Layer 11 of a small transformer language model trained on English Wikipedia (15 layers, counted from 0, width 96).
A neuron's activation on a vector x is GELU(weights . x), where the dot is the dot product.

Input weights of the MLP neurons that the questions are about. A number n stands for n times 0.002.
n1: -54 -91 -93 -96 16 71 -224 -43 89 139 171 5 55 -98 -74 4 -62 121 48 -38 236 -39 -107 120 94 219 -22 34 -31 3 103 -124 13 276 58 -471 -35 -47 201 76 14 -115 26 -126 83 15 -100 -16 -81 -145 -213 92 -61 199 -150 -152 -14 52 -22 46 39 93 50 175 -12 1 -81 139 -33 7 117 13 -162 0 -20 39 -138 26 -12 25 -13 -60 101 108 4 16 -139 -17 -16 -52 129 63 -198 126 -119 -70
n6: 98 34 47 -61 24 107 130 251 -103 -56 -161 55 41 32 -72 156 42 -155 35 0 57 75 -330 29 -22 -164 10 -150 56 170 118 -4 -4 -84 -31 -16 -62 161 -64 -123 13 -113 -30 -72 44 98 -53 82 -98 72 147 -107 177 104 184 -136 -66 -52 48 -97 222 23 -162 119 3 -27 155 -20 31 -181 113 -11 69 32 148 134 -28 -134 82 41 -180 -18 27 123 53 -168 10 22 -48 28 -167 0 -234 -138 19 -9
n25: 71 0 88 30 64 65 206 82 125 83 -209 -73 26 -11 -192 8 -197 -143 -132 136 135 -171 61 -83 36 -4 -73 -315 -220 -79 -56 -112 128 -40 119 44 -120 63 89 241 34 72 36 -19 -147 81 -85 79 42 11 -82 -136 -29 -30 34 26 -55 2 58 197 -117 65 -297 104 -181 -136 -163 -31 2 117 -41 -71 -46 89 -68 77 135 133 79 -98 8 27 114 94 94 -9 74 -24 192 -89 -74 -25 -103 104 162 -139
n34: 71 45 44 143 155 172 -126 58 183 22 65 102 -112 107 34 58 -97 121 109 103 -225 233 12 217 -13 225 194 -81 72 -52 -10 198 -90 -16 -7 -107 3 144 12 -41 -7 -90 -39 68 -122 -26 158 -63 -26 102 36 5 -92 -187 -154 -154 64 -18 173 14 -51 -147 -95 32 -55 219 -210 10 166 -159 -29 187 61 204 83 23 -104 -84 -19 -58 -159 -128 13 -89 -39 -154 30 -181 -202 61 -33 55 -91 -74 -244 -101
n35: -85 -203 -125 0 -29 49 36 -30 -126 76 -65 -30 183 117 137 88 -164 10 -138 169 167 184 -35 -27 168 -93 -7 41 -79 18 -111 42 -67 62 -21 59 -68 201 10 89 -122 -83 -62 163 108 32 -198 -38 -134 40 8 66 41 44 -54 -80 33 160 97 -2 -132 -66 -130 5 -71 -79 -63 14 90 36 74 114 -26 -35 143 -127 -51 139 -40 86 47 -300 -76 23 16 -37 -168 18 208 -74 -40 157 -76 -14 63 79
n44: 24 151 -137 179 86 -55 14 95 147 111 157 -250 -21 -91 -36 -86 -13 -97 141 92 -181 245 56 -11 -78 8 194 -17 -234 169 -17 -228 77 16 107 -12 84 -26 -129 -43 5 -26 33 -169 -26 -20 119 51 -194 -51 11 -15 74 -35 -36 -22 12 -120 -32 -144 -60 45 -164 -183 108 -76 132 -104 106 109 6 -26 45 -164 42 -158 238 152 -114 60 -130 85 13 -9 154 -54 -41 -12 161 26 -51 -25 62 73 -140 65
n60: -132 91 13 16 67 67 28 35 -128 5 20 0 -108 59 7 98 -104 29 46 -195 -12 -67 70 -94 44 -11 -132 17 150 73 73 70 102 -62 195 59 58 18 -27 -101 -116 213 -54 -84 -91 81 -147 230 51 124 -83 21 -130 230 -21 -62 -74 108 40 -52 -7 -8 -287 -170 -12 200 -124 -73 -80 31 -62 12 216 38 -106 -277 207 -23 -155 41 -53 67 149 90 46 -61 204 -95 66 -75 -74 -206 56 52 13 -189
n65: -19 -89 177 77 39 14 26 -99 -92 125 -33 143 72 126 -66 -36 101 -130 -263 88 -193 16 -17 237 106 -94 -191 46 -84 65 115 180 -86 234 -101 34 -6 171 -95 -153 155 -121 5 45 44 -106 132 -70 23 -41 142 -201 -185 53 -94 -117 -48 -177 -26 149 -62 69 160 86 207 -170 -91 19 -58 -239 73 70 41 -141 96 -34 -13 -29 -39 83 -30 61 -88 -72 237 94 -59 10 -2 -80 131 -23 9 104 -6 -161
n72: 41 127 32 194 112 110 116 104 -43 102 159 -337 6 131 -177 -131 -25 111 43 87 115 33 -48 -55 9 -321 -59 -52 -208 -162 -18 -23 60 -23 -116 -37 42 -130 82 101 -34 -181 114 237 111 138 -18 -97 -146 80 15 -68 135 93 -20 21 -86 -57 -176 66 53 -85 84 17 44 -155 -25 -195 127 -4 9 121 -28 -59 77 -159 -117 54 91 -45 21 -108 -79 -17 -29 -9 -26 -245 114 166 -62 4 148 207 1 -1
n102: -24 -123 -56 -55 -32 -136 -20 -58 140 -42 65 -4 41 -22 -185 -55 86 138 -76 109 83 -33 1 93 -86 7 159 36 38 7 -13 68 -66 101 38 -16 -38 67 -44 103 71 31 62 -107 64 -10 -54 90 -36 28 -105 58 -32 124 -57 -68 -55 -308 -10 -8 -30 99 -53 -28 -154 -48 -45 21 56 154 -27 -2 -38 -48 -126 -101 26 40 -138 -108 88 32 73 208 6 133 -83 132 -12 63 -59 271 -76 90 -193 95
n111: -94 -87 106 -92 75 25 -147 -146 -43 65 -9 37 -55 147 94 -36 1 39 258 -61 32 1 -108 -26 9 -301 67 -47 124 67 76 -95 19 -86 91 -61 -71 -38 52 8 -86 128 24 -88 -117 233 202 -76 -163 -25 -4 -159 31 -186 -42 -103 96 -162 93 110 40 -67 -91 83 -73 -19 -181 -59 200 44 78 147 189 -9 119 30 -56 98 11 -77 -65 -80 -96 125 294 55 40 23 38 -67 -222 -44 -156 121 141 16
n117: 39 20 -3 -167 101 -64 -128 75 -17 -35 77 -19 -40 156 79 167 -50 58 78 48 -210 168 31 -78 69 -59 45 244 189 64 -14 -118 -80 -176 62 -116 -42 -71 50 -92 -47 -153 -93 -123 -86 -310 85 157 -173 22 6 -117 27 -48 62 -107 24 158 -151 -57 98 8 56 169 -202 69 -161 -8 149 -17 103 -76 -74 -119 72 129 10 18 -214 -16 49 -17 28 176 60 -18 -44 -108 149 11 -40 114 264 54 52 -23
n127: 48 110 90 -161 -215 37 -120 119 -271 -65 -136 -8 -97 241 123 -12 -62 -86 7 -115 -27 -46 -146 -55 5 -85 -92 61 -7 101 71 -117 -106 -83 -67 52 -123 -111 116 -75 61 20 -46 4 -121 17 132 92 -61 -111 277 -136 68 -94 2 35 -73 -156 103 86 -249 -69 -45 69 52 107 155 124 -168 -34 7 201 117 225 -48 92 0 3 108 -26 65 95 270 -190 201 -12 33 60 -149 -51 60 173 -304 -74 81 193
n133: -196 -28 31 151 -62 120 55 112 278 -195 -1 50 54 -62 29 -116 84 -181 105 92 161 30 39 -8 -93 -271 10 59 -171 -12 -236 -163 -26 7 -14 22 71 -26 105 35 221 -58 71 7 -209 29 -202 -68 59 35 -207 118 221 22 -24 -29 -91 12 90 79 -57 -115 157 148 -15 191 15 91 -62 182 19 15 -65 33 61 129 -50 -46 -213 -9 -10 -75 27 141 59 78 -38 -72 -93 -23 49 -12 -138 -122 -91 211
n137: 137 113 128 -147 86 145 -110 -83 -71 29 90 -112 71 58 91 8 135 -52 103 105 143 61 64 -27 144 -86 121 -307 119 40 16 -109 95 -102 37 166 25 -53 -16 -23 0 -85 125 -129 -129 -196 -48 -12 -31 -96 -124 -122 106 23 195 -46 21 -50 -31 -250 53 -70 -111 34 220 -83 -45 -158 118 184 89 -29 -174 2 -77 -23 45 97 153 34 -39 -20 -56 173 73 -283 -16 172 56 -21 44 -48 -24 -34 -173 -62
n138: 13 106 -105 109 -132 205 5 9 -10 -5 160 117 -30 13 -34 234 -32 94 3 29 -86 -61 -47 26 278 101 -30 80 250 52 -19 -374 -238 17 15 34 70 8 -267 77 28 287 -56 128 15 -92 -257 75 32 -37 155 -148 -13 -69 113 157 -37 -8 40 -262 -102 -92 -109 27 49 19 5 -89 -25 16 86 -92 84 -168 83 70 -61 -117 -84 -27 -8 -20 -37 -33 -49 209 -25 -86 92 81 -35 57 -180 29 -18 -134
n148: 64 100 275 -250 279 116 -72 160 59 35 33 -40 -215 -98 -68 46 -123 -120 85 -61 14 271 23 21 -5 88 218 213 -108 75 120 18 -172 -60 -22 -5 -72 -21 61 119 -107 -9 92 -200 -200 -283 63 161 62 -167 118 97 5 60 -94 -204 -239 -27 -34 186 -122 116 -54 181 -99 203 -69 165 -80 5 -123 -76 -43 -169 -138 -25 -64 64 -90 137 37 17 71 -48 -172 52 88 96 103 -205 -91 -78 5 244 101 -36
n149: -47 158 15 -40 61 170 -148 106 51 129 142 92 33 -226 134 31 200 -187 105 30 21 -39 -181 7 -58 -82 -193 128 8 4 66 -151 57 -31 90 -202 -165 175 121 -123 -276 -64 96 -31 127 -19 -65 -70 166 46 29 -23 33 -64 170 27 -76 65 110 98 -14 -65 -190 295 22 47 -93 58 34 -27 68 14 -70 96 -40 63 79 105 -134 -122 -22 -264 1 -63 58 -39 -5 -184 -81 62 -172 91 -106 -162 37 159
n156: 113 -74 -195 -35 -77 96 168 -59 -92 -9 -7 -121 -89 43 53 -1 11 192 63 41 35 37 93 0 273 -97 -58 -180 211 -109 19 -116 201 131 -76 -8 -149 -1 -31 -119 99 -40 43 138 -11 -127 -218 10 64 42 58 26 146 128 186 -109 -121 -1 -62 211 -105 -307 15 -252 -63 -23 -37 124 -85 116 191 45 -4 62 -114 25 -69 213 2 144 -49 -6 -67 52 71 -193 33 28 96 -127 -288 -117 -89 -42 43 101
n157: -14 -49 23 -28 -140 74 149 137 91 184 -93 -64 57 -65 -127 32 43 -40 114 112 -108 -5 127 72 241 -89 -39 -76 -150 73 -32 -236 29 -42 -99 139 -13 52 -35 55 22 -128 5 -72 78 102 7 -105 -78 -17 7 -173 193 -7 12 80 19 -158 19 56 42 -4 -61 -62 -27 47 -28 -138 -166 -82 175 127 -125 4 -142 22 163 -167 -81 -160 -33 -29 -96 167 92 110 -132 -54 168 140 -111 168 -55 89 108 -36
n168: -11 24 -54 -7 -68 -43 -137 259 -88 83 93 -130 -103 69 27 -232 -10 -202 269 84 -75 33 122 -68 147 -22 -176 -144 -68 102 124 -63 60 -179 107 -129 -153 -24 71 114 113 -101 73 -173 -46 24 -95 44 58 30 -140 -11 -74 80 99 21 -197 88 112 184 -1 -105 69 106 -39 -149 57 -3 94 83 -17 -77 53 59 -99 -87 25 244 -99 -92 166 101 128 -72 -50 35 -196 -53 -35 -21 51 -102 -156 39 101 96
n178: 2 46 63 74 244 -98 41 42 107 -72 -31 109 -116 122 47 -77 -178 -85 57 88 -12 -45 202 -139 -141 65 66 142 21 -163 -109 20 -55 -113 25 42 -78 -45 119 75 -77 206 -4 82 67 -32 114 75 -187 -12 -173 -1 15 -68 73 -181 -81 75 168 -11 327 -99 58 -64 228 -24 -16 -164 9 -115 -34 64 -9 119 -220 -69 -61 -5 21 66 -64 63 -3 28 -109 194 3 37 -56 -19 136 -58 16 -51 -131 -128
n186: -150 204 -21 234 110 -154 -26 -158 -33 -26 -14 15 -31 -119 -105 197 -162 54 51 -73 207 52 -92 -49 -39 -40 154 -36 -99 242 65 -74 158 171 -123 131 -105 -171 190 -14 -43 175 -105 -42 10 90 130 -248 -9 -5 18 -198 29 -202 -56 -142 20 141 -129 180 -98 116 16 -137 -76 131 32 35 96 30 -2 64 105 186 -54 -235 -31 9 -20 8 -102 35 218 -14 -32 -33 -97 -85 -146 12 -49 -210 278 -53 63 -26
n187: 6 100 128 -11 160 -92 171 -109 112 -1 1 69 58 -107 -97 26 -206 51 -10 35 4 -8 236 -151 -100 0 52 158 -203 -52 -179 -82 -9 164 -225 -68 -71 -19 26 161 -42 104 64 -183 32 1 -23 69 -1 -36 -114 -19 -59 97 84 -41 182 -222 139 24 -89 5 124 0 254 255 -190 37 60 1 -17 -174 -117 42 14 -134 -68 -154 -214 66 -44 58 136 10 41 213 -144 -33 -37 152 -71 31 -53 -39 49 -29
n200: -247 53 39 -78 27 87 -33 70 104 -32 -122 112 -72 2 -169 56 -114 -91 -38 69 62 -68 -99 144 103 10 198 121 57 77 -62 -42 -22 -100 144 -46 -148 25 -27 56 87 65 -34 131 30 50 72 -174 26 -132 34 72 127 -200 55 58 -264 106 39 250 -101 -207 -84 -108 -49 33 -4 22 -36 104 65 -44 -89 175 -118 -41 112 241 -25 -128 94 -10 -80 176 -125 -50 -36 -58 33 115 -99 72 -141 175 93 -165
n220: 52 33 116 61 -65 62 94 57 -85 95 -16 -4 132 125 90 -122 -35 -42 148 -138 102 -106 31 -11 -108 51 146 1 -99 -163 -63 -120 207 -83 2 72 -70 -49 72 -143 -186 -25 -84 -72 53 -177 13 -86 -49 -3 77 15 37 -12 -15 -130 12 203 -284 -75 -31 -22 -68 -112 121 -81 84 19 98 109 -157 86 51 -50 -38 150 49 62 -17 116 -52 -146 85 123 262 -145 -45 71 -12 30 220 70 148 90 -310 -44
n221: -162 79 -56 45 -177 3 126 -102 72 51 -73 -67 -93 -72 28 108 -32 -87 74 149 58 61 -180 14 75 -111 193 -50 119 -17 94 181 20 -174 -90 -39 89 110 38 -87 97 -19 -78 -3 -130 -53 206 -78 82 -55 22 11 186 57 -198 10 35 131 -48 78 -134 47 111 -92 -14 -22 -145 -31 -33 8 -70 23 27 189 13 -22 -6 -150 -23 98 41 -133 -147 -66 87 49 -50 -78 177 -3 39 68 -236 50 -7 -68
n223: -73 46 -240 -2 -81 -30 78 138 55 -52 -47 -78 -85 -6 -58 -64 -82 -50 -92 -73 -174 2 -80 -38 155 32 22 -27 45 158 -290 62 -123 -49 85 116 -63 -12 35 -206 -42 52 216 -45 126 143 5 177 17 -75 -11 53 25 59 8 33 -23 13 162 -136 120 -96 21 -13 -97 -150 -37 6 134 99 282 40 105 -13 -141 -145 -71 -6 87 41 250 4 33 218 -31 169 -145 36 -70 -181 -47 -218 -58 -95 175 133
n228: -26 154 -134 0 -11 -45 81 -63 25 163 -111 -13 115 33 113 -35 1 -7 -36 31 -184 106 147 33 143 100 74 63 -39 150 16 -92 118 65 56 -151 13 39 104 26 73 289 33 -208 74 66 -21 -205 -225 139 77 -66 -54 -165 196 -143 -181 64 50 91 -55 -95 8 -75 82 -108 -161 -87 -85 -87 69 68 -166 97 -183 -23 -114 193 13 -39 133 -186 70 24 -118 -193 196 86 124 -69 -41 -104 1 62 -87 -100
n235: 53 -33 -18 159 81 86 -125 -146 -152 10 127 -51 -13 -187 18 160 -38 -141 125 2 -16 49 -29 159 -128 4 58 170 -107 13 232 -158 -107 233 -73 80 63 -191 83 17 14 133 107 -50 18 52 132 14 -22 12 -178 -106 153 0 -51 79 20 -169 34 -37 -82 -39 -81 123 157 37 -16 32 -16 -98 -138 -16 -72 -213 -39 -119 -83 241 -80 -57 -59 -48 159 -96 -100 -212 -95 60 -18 145 68 -21 -146 109 -1 143
n245: 234 -103 -28 22 29 387 -82 -1 -17 100 129 -286 -55 186 29 39 151 11 65 -136 16 -197 30 64 -99 134 -35 -97 -30 -50 -69 -186 140 -55 20 -12 -13 -49 -63 4 178 5 2 -133 -189 7 -216 -12 -144 -44 -30 -41 83 109 76 -20 -75 -33 140 -179 54 224 136 206 18 -170 -222 -22 -177 53 120 -122 -48 114 -187 -11 -106 29 59 -138 -93 35 -102 263 -2 47 -226 -78 141 19 4 291 -65 72 0 203
n255: 67 -11 29 90 112 -222 -86 -33 -5 59 -18 98 10 -79 206 33 -144 71 -351 85 42 -132 98 -219 14 -65 166 103 -131 98 25 -15 132 59 43 161 8 -181 26 -107 -13 41 53 -105 -30 -48 76 25 -114 -55 24 22 72 5 122 -68 73 54 234 -84 -22 -144 266 -32 -13 -76 74 55 -53 61 61 -22 5 -105 123 38 80 63 39 -52 -341 -77 29 66 -3 -79 120 -40 117 -95 -58 -162 -29 -173 56 -10

Each question shows a token from some text and the vector x that enters the MLP there. A number n stands for n times 0.012.

"ia": -123 -10 -136 -124 10 114 13 -95 1 4 86 -148 80 186 -5 -115 -34 -127 86 -144 -149 -180 -42 -153 44 -10 64 49 129 -44 130 -120 -34 173 -10 109 17 111 7 318 -42 17 24 71 49 -17 82 218 190 54 85 63 -79 24 -40 167 141 130 -52 -153 105 -54 73 -97 -98 -54 70 -139 -21 -155 -44 -34 -296 5 17 89 -22 -14 11 -63 -29 -10 -93 -166 58 -81 102 53 -40 -4 23 146 120 -225 -129 108
Which of these neurons fires most? n138

" ": -107 -92 -45 -32 26 11 -31 -112 -33 34 105 33 106 30 -68 -358 124 -110 33 -130 -96 -191 58 -174 -116 78 8 -145 -8 41 2 -6 127 112 8 18 -66 73 40 168 -27 112 81 -19 58 45 90 29 166 -27 -21 104 -51 -32 45 191 204 60 -114 6 117 -171 -11 -6 -62 -40 117 -61 -142 -81 -197 -11 -49 19 116 92 -212 24 55 -129 71 -83 99 -1 30 105 122 138 -24 -76 -158 247 71 -79 -99 95
The two highest activations, in order: n220, n102

"ian": -68 66 21 -18 69 95 133 -119 -58 59 101 -81 32 184 -52 -93 -2 -191 -23 -143 -62 -206 -86 -74 -6 88 -11 21 -67 -67 195 -76 35 245 38 95 -64 19 -43 259 -13 75 -108 -11 50 28 19 232 81 15 -8 124 -102 -8 -109 173 52 210 -95 -69 89 -74 21 -134 -93 -74 189 -126 112 -148 22 51 -185 25 94 188 10 -9 -106 72 13 -3 -61 -115 -52 -103 -67 68 -111 -63 -19 32 -14 -257 24 101
Which of these neurons fires most? n220

"ly": -229 -43 -21 17 11 -43 -5 -136 -33 -131 18 -143 134 102 -67 -140 25 -84 85 20 -132 -146 -101 -115 -26 112 117 -92 -93 60 50 183 -71 242 -37 -44 84 18 49 157 -13 79 33 215 -32 7 58 -1 235 181 91 168 -17 -63 -34 3 4 44 -70 -138 168 17 107 -35 -177 -162 125 -9 -59 -112 -34 115 -153 167 86 104 27 -18 -48 -93 119 -99 28 -152 81 -131 9 -63 -11 -37 -245 39 135 -151 36 98
Which of these neurons fires most? n72

"en": 32 -103 -9 -257 11 27 111 -182 -85 -8 28 -169 -34 78 -165 -72 117 43 2 -105 -37 -97 26 75 -48 -11 184 -15 -94 -32 40 105 28 267 2 -170 -42 8 -131 183 -2 85 -102 92 -78 38 51 111 63 32 44 159 -53 -34 -45 64 121 -47 80 -75 244 75 -39 -24 -117 -39 -84 -147 157 -12 5 0 -176 58 87 43 -36 -148 -82 -26 4 182 12 -17 -91 -114 -15 -20 218 11 -135 -43 74 -183 98 257
Which of these neurons fires most? n245

"%": 7 50 61 -100 -37 101 -15 41 -113 -16 141 -105 70 27 -144 -208 44 2 110 -96 -173 -43 14 -47 -93 58 103 88 15 112 67 219 -57 87 -46 -116 70 55 -163 132 65 115 73 126 61 123 -105 123 81 -87 -129 188 -132 7 -120 120 87 62 -11 -196 89 -101 54 62 -120 32 163 -32 -247 -178 -139 -4 -129 -9 137 189 -13 112 76 12 -25 9 -154 -250 -86 -149 1 29 104 8 -176 8 112 -24 8 71
Which of these neurons fires most? n235

"im": -181 -52 33 -45 -156 19 -17 13 -14 -77 60 33 -30 258 7 -184 85 45 -56 -55 -159 -116 -168 -58 29 119 68 35 -15 18 141 225 30 41 -76 -183 127 138 -2 199 -136 197 8 -8 -63 51 68 86 84 -114 -63 169 -122 78 -17 31 62 127 -181 -127 139 5 150 -145 -56 33 25 -217 9 -142 70 87 -311 43 3 145 30 55 -105 -28 4 62 42 -121 -5 -64 12 68 181 -30 -113 22 98 -63 -74 29
Which of these neurons fires most? n228

"ue": -216 10 151 -155 -35 -8 13 -132 -88 -33 116 -107 88 215 -129 -79 71 -159 27 -21 -183 -65 -36 -136 -85 52 69 2 166 -5 90 224 -7 71 -11 -4 20 28 -187 212 -130 55 38 145 85 -4 -20 54 230 57 85 87 -117 -48 -71 -11 155 139 -70 -187 140 43 -56 -105 -126 -17 37 -21 -7 -88 27 6 -264 -63 104 168 35 -41 4 54 49 150 2 -177 28 -147 121 33 26 -10 -117 -68 115 -139 -22 98
Which of these neurons fires most? n60

" a": -48 52 -5 -88 -26 94 -36 -35 86 -6 87 -102 70 63 2 -290 -15 -23 -38 69 -235 -137 -62 -35 29 95 -1 -28 -84 183 62 95 78 223 74 11 107 -23 2 152 -120 -44 -57 101 -108 -89 -58 80 266 88 149 16 -133 -57 -115 28 127 84 -168 4 183 -223 132 -11 53 79 78 -97 -37 -185 22 -44 -170 63 139 108 -60 -156 29 -148 73 -44 34 -81 6 -121 136 87 -25 -41 -64 -107 53 -34 9 83
Which neuron fires most, and how strongly? n34, at about 2.6

" |": -37 -200 -61 -56 -43 122 -127 -75 -55 78 8 -50 10 186 -113 -223 25 -7 -13 -33 -96 -140 -53 -30 -30 92 173 21 -97 56 174 125 -85 61 -36 136 -60 89 43 223 -87 130 -82 8 36 74 -45 -7 178 54 65 26 -94 -65 -44 72 207 73 -22 -42 117 -132 94 -135 -97 -19 166 -169 -42 47 -44 -89 -186 116 34 77 -54 -52 -93 159 103 178 -65 -370 -16 -19 55 73 40 -136 -91 73 96 -150 66 107
Which neuron fires most, and how strongly? n127, at about 0.92

"o": -18 -151 -47 -97 -1 -34 -39 -235 11 -142 108 -31 -46 65 -110 -214 185 53 109 -19 -30 -186 -58 -73 -71 7 -14 -88 37 -98 89 -44 161 250 -23 14 109 55 -196 150 28 6 28 0 3 -51 43 43 151 54 21 -62 -167 -58 -91 49 112 136 -66 -135 83 7 115 -43 -94 115 78 -34 -51 -112 1 90 -168 38 198 -43 -153 27 -38 -130 -42 65 172 -156 39 -76 157 64 70 133 7 21 115 -111 18 240
The two highest activations, in order: n235, n102

"4": -78 29 38 -18 -88 67 -9 -78 8 -71 59 -110 5 30 -125 -112 95 -152 41 28 -44 -162 -16 -124 -101 131 93 -105 15 212 12 115 30 64 -35 -77 -63 49 -153 248 10 156 -92 152 55 35 54 14 201 63 56 86 -179 11 -196 68 75 151 -57 -65 169 -137 2 27 -41 24 160 -152 -37 -166 -42 -6 -179 132 213 -4 -87 91 -1 -68 42 39 -77 -17 20 -52 -13 105 41 1 -317 71 120 -137 -22 75
Which of these neurons fires most? n200

" L": -106 -36 -26 -6 38 6 63 -205 -10 -74 167 10 18 131 -17 -321 57 134 68 -22 -1 -220 0 -193 -51 13 222 -42 -136 9 75 115 78 230 -47 95 -54 89 -277 210 34 64 -70 -17 -9 46 23 92 30 15 -20 116 -132 -59 36 126 110 -5 -53 -53 24 -111 -126 26 -62 16 223 -27 62 -163 -24 -27 -187 -33 83 63 -73 -82 -177 -1 102 42 -35 31 27 -138 105 39 15 24 -70 26 71 15 66 126
The two highest activations, in order: n102, n187

":": -154 -12 10 -87 64 35 -128 -130 63 47 7 -23 69 131 -140 -299 27 -117 56 -42 -81 -66 -26 -146 -77 68 -2 53 -77 -8 117 63 -56 177 -97 18 70 95 -6 100 -108 243 -7 11 -15 81 -93 94 134 79 -30 48 -126 -53 -241 -55 120 10 -93 -117 160 -133 106 0 -86 27 213 -72 -70 -63 -12 -33 -265 213 150 126 -81 -12 -17 23 50 161 -115 -34 0 54 114 95 -40 -62 -63 81 127 -113 126 83
Which three neurons fire most, strongest first? n178, n187, n133

"9": -181 -70 57 -114 48 19 9 -11 -50 -2 46 1 -143 114 -10 -1 66 -218 66 -60 -124 -104 44 -66 -56 122 106 86 -155 56 103 135 -172 -107 62 -31 50 55 -75 165 1 139 -62 139 66 -41 -2 70 207 -77 28 260 -157 -76 -62 93 64 98 -56 5 44 6 85 -21 -150 52 151 -91 -5 -125 -63 -33 -382 28 210 132 -156 30 -13 31 -52 10 -160 33 -120 -35 -18 189 91 -18 -163 55 143 -84 -9 123
The two highest activations, in order: n148, n200

"a": -152 5 -20 -135 -57 35 38 -42 11 -61 115 -43 127 44 -20 -291 6 -153 10 8 -105 -135 -79 -161 -39 -45 115 42 80 11 33 71 -65 87 -17 12 39 112 -129 321 -70 19 -26 -1 33 -33 58 152 186 -50 114 160 -20 -11 -139 76 177 119 -117 -154 191 -35 157 -20 -33 -196 43 -137 -36 -139 62 -70 -213 30 141 67 -2 49 -33 -114 109 65 -13 -138 49 -76 111 60 -46 -101 -9 132 192 -126 -60 156
Which of these neurons fires most? n117

" B": -80 -51 -79 -8 24 37 72 -101 14 -110 191 102 24 185 -122 -364 53 49 -6 -7 -40 -158 6 -228 -95 97 184 -142 -68 36 74 71 -3 236 16 82 62 -5 -219 226 9 -8 -139 34 -28 35 15 160 141 55 77 94 -114 24 -170 72 90 -23 -64 -73 20 -70 -166 -51 23 48 96 -20 17 -30 -80 16 -42 -23 32 57 11 -87 -110 -31 158 3 15 46 -99 -171 31 94 12 -1 -69 -6 146 -53 79 133
Which of these neurons fires most? n102

",": -120 -31 124 -107 -84 -89 -109 5 35 29 66 -171 -58 -58 -60 -205 56 -5 97 4 -23 -275 -15 -42 -137 -24 -31 74 113 77 -10 157 82 129 -6 -51 -9 -52 -55 207 27 57 -188 -47 108 60 -70 41 233 85 6 223 -134 59 -97 79 51 63 114 2 176 -133 -87 -115 6 -76 203 -59 -90 -135 -75 4 -136 127 188 81 -55 77 58 -162 52 149 -147 -141 -2 -24 93 116 24 -2 -50 65 86 -160 -27 127
Which of these neurons fires most? n168

"2": -103 -11 40 -114 -165 8 33 2 -1 25 42 -85 -45 68 -127 -37 139 3 25 -8 -22 -23 0 -6 -136 131 36 -94 -50 154 -46 104 -85 -15 132 -50 36 121 -175 88 112 -30 -9 138 -34 98 32 73 107 -20 46 167 -145 11 -247 200 38 53 -52 -6 198 -56 -10 -32 -42 70 93 -135 -116 -91 -85 -114 -221 137 202 114 -5 35 -78 -81 23 237 -158 -153 -113 -69 72 119 201 -45 -236 -129 142 -94 16 98
The two highest activations, in order: n200, n44

"at": -274 -74 -171 -132 8 39 -5 19 -56 -1 36 -40 14 200 9 -184 138 -105 -5 -87 -141 -129 -58 81 -60 37 172 81 -139 18 30 341 2 10 -50 -11 120 -2 -133 162 57 98 68 -22 -54 23 78 22 60 73 36 266 -104 -89 -49 121 21 46 -122 15 235 -29 127 -19 -157 44 98 -36 -32 -134 64 45 -217 34 29 62 82 -16 -48 -153 198 102 27 -59 54 3 8 109 18 -59 -233 -68 -97 -165 24 52
Which of these neurons fires most? n223

"ct": -22 -209 82 -210 54 120 -105 -104 -51 -131 124 -65 -66 100 -101 -97 66 -99 4 -65 -161 -7 65 -134 -76 56 36 61 -34 169 122 145 80 107 -111 -6 148 -8 -124 215 1 112 -143 -35 6 78 54 37 148 13 129 193 -170 -52 -111 122 37 66 -97 -91 58 -10 -6 -95 -132 -100 150 -141 -64 -133 53 190 -137 54 63 102 52 129 -2 -97 138 178 77 -66 55 46 -70 -19 -28 -54 -198 -159 23 -102 26 140
Which of these neurons fires most? n127

"ary": -72 -38 -64 -20 98 53 -8 -81 -32 -63 -14 -170 -81 122 -92 -266 37 -119 57 -62 38 -205 13 -94 -101 -122 93 -120 -10 57 185 27 93 179 -40 95 130 11 -82 180 69 64 -180 -39 28 109 47 130 137 76 -33 198 -140 -20 -140 74 46 81 45 -36 -9 -17 -55 2 -56 51 109 57 84 -195 -204 17 -126 18 102 77 103 -8 -95 5 42 17 56 -39 -14 -204 84 -53 211 -44 -92 -54 118 -181 60 218
Which of these neurons fires most? n60

"p": -59 -115 85 2 -74 40 64 -193 70 -55 140 -9 -22 -24 -202 -50 -50 52 35 105 -229 -212 -33 -162 114 37 -114 130 -7 2 72 -4 -19 62 25 243 79 -33 -69 307 -45 121 78 16 -50 65 -24 -9 64 -147 58 100 29 27 -100 98 279 18 -185 -27 72 -168 102 -54 -23 -46 66 -98 -76 3 49 157 -157 -41 103 91 -52 -22 -55 -107 195 92 -178 -20 -180 -19 26 125 108 27 -107 48 31 -176 -37 33
Which of these neurons fires most? n138

"y": -23 0 -41 -223 7 149 152 -16 -106 -75 34 -72 -118 25 -147 -124 73 -8 -12 -113 -168 -128 -23 -158 -2 -64 -4 0 78 34 102 52 28 122 -60 -15 4 30 54 193 55 151 62 123 1 61 -84 47 187 42 172 35 -24 22 -182 77 65 137 -34 -142 149 -22 83 121 -164 9 -16 -32 176 -93 -22 36 -151 165 21 184 46 -129 -69 73 82 33 -202 -272 -171 -7 193 -64 -50 -94 -125 56 114 -206 0 52
The two highest activations, in order: n138, n149

"ter": -202 -83 -45 -82 -52 145 61 -34 -24 -141 87 32 35 56 -65 -102 -15 -148 4 -84 -185 -143 -9 -58 13 63 155 -123 -57 134 -7 290 -23 243 11 -42 -8 100 -61 215 -41 103 24 -31 25 -88 -43 29 134 -106 68 6 -13 30 39 -16 224 67 -101 -58 137 30 134 -25 -63 -135 43 -100 187 -87 144 150 -98 39 91 244 60 -224 -80 -144 96 118 -128 -80 -123 -62 -67 11 -27 -10 -98 81 5 -187 29 34
Which of these neurons fires most? n223

"5": 11 -18 -21 -35 -107 -15 42 31 56 35 139 -173 44 16 -18 -72 7 -54 34 15 -101 -55 17 -87 -78 91 9 -103 46 154 -75 132 -94 -121 80 13 33 -66 -124 197 87 -65 -51 214 -12 45 -42 54 33 60 -66 110 -116 27 -214 106 128 44 -55 -84 220 -102 -44 -71 -79 -82 190 -61 77 -182 -15 -56 -220 105 262 134 64 45 -23 -28 102 202 -171 -128 4 -138 -56 210 76 2 -122 -28 166 -184 -93 60
Which neuron fires most, and how strongly? n44, at about 2.5

" V": -184 -218 180 -33 32 21 0 14 67 -17 50 79 -19 170 -73 -380 -65 34 66 -40 -144 -262 -137 -239 87 38 114 -63 14 -4 50 164 113 56 25 -9 -18 -94 -104 47 20 41 -31 198 -56 126 -38 31 128 11 18 -9 -190 -101 20 -9 146 27 -6 -82 45 -7 51 42 -42 -155 147 7 -58 -47 48 51 -102 40 -27 19 46 -61 -26 61 104 158 -70 -137 -7 -168 85 29 41 -27 -88 140 222 -94 51 165
Which of these neurons fires most? n127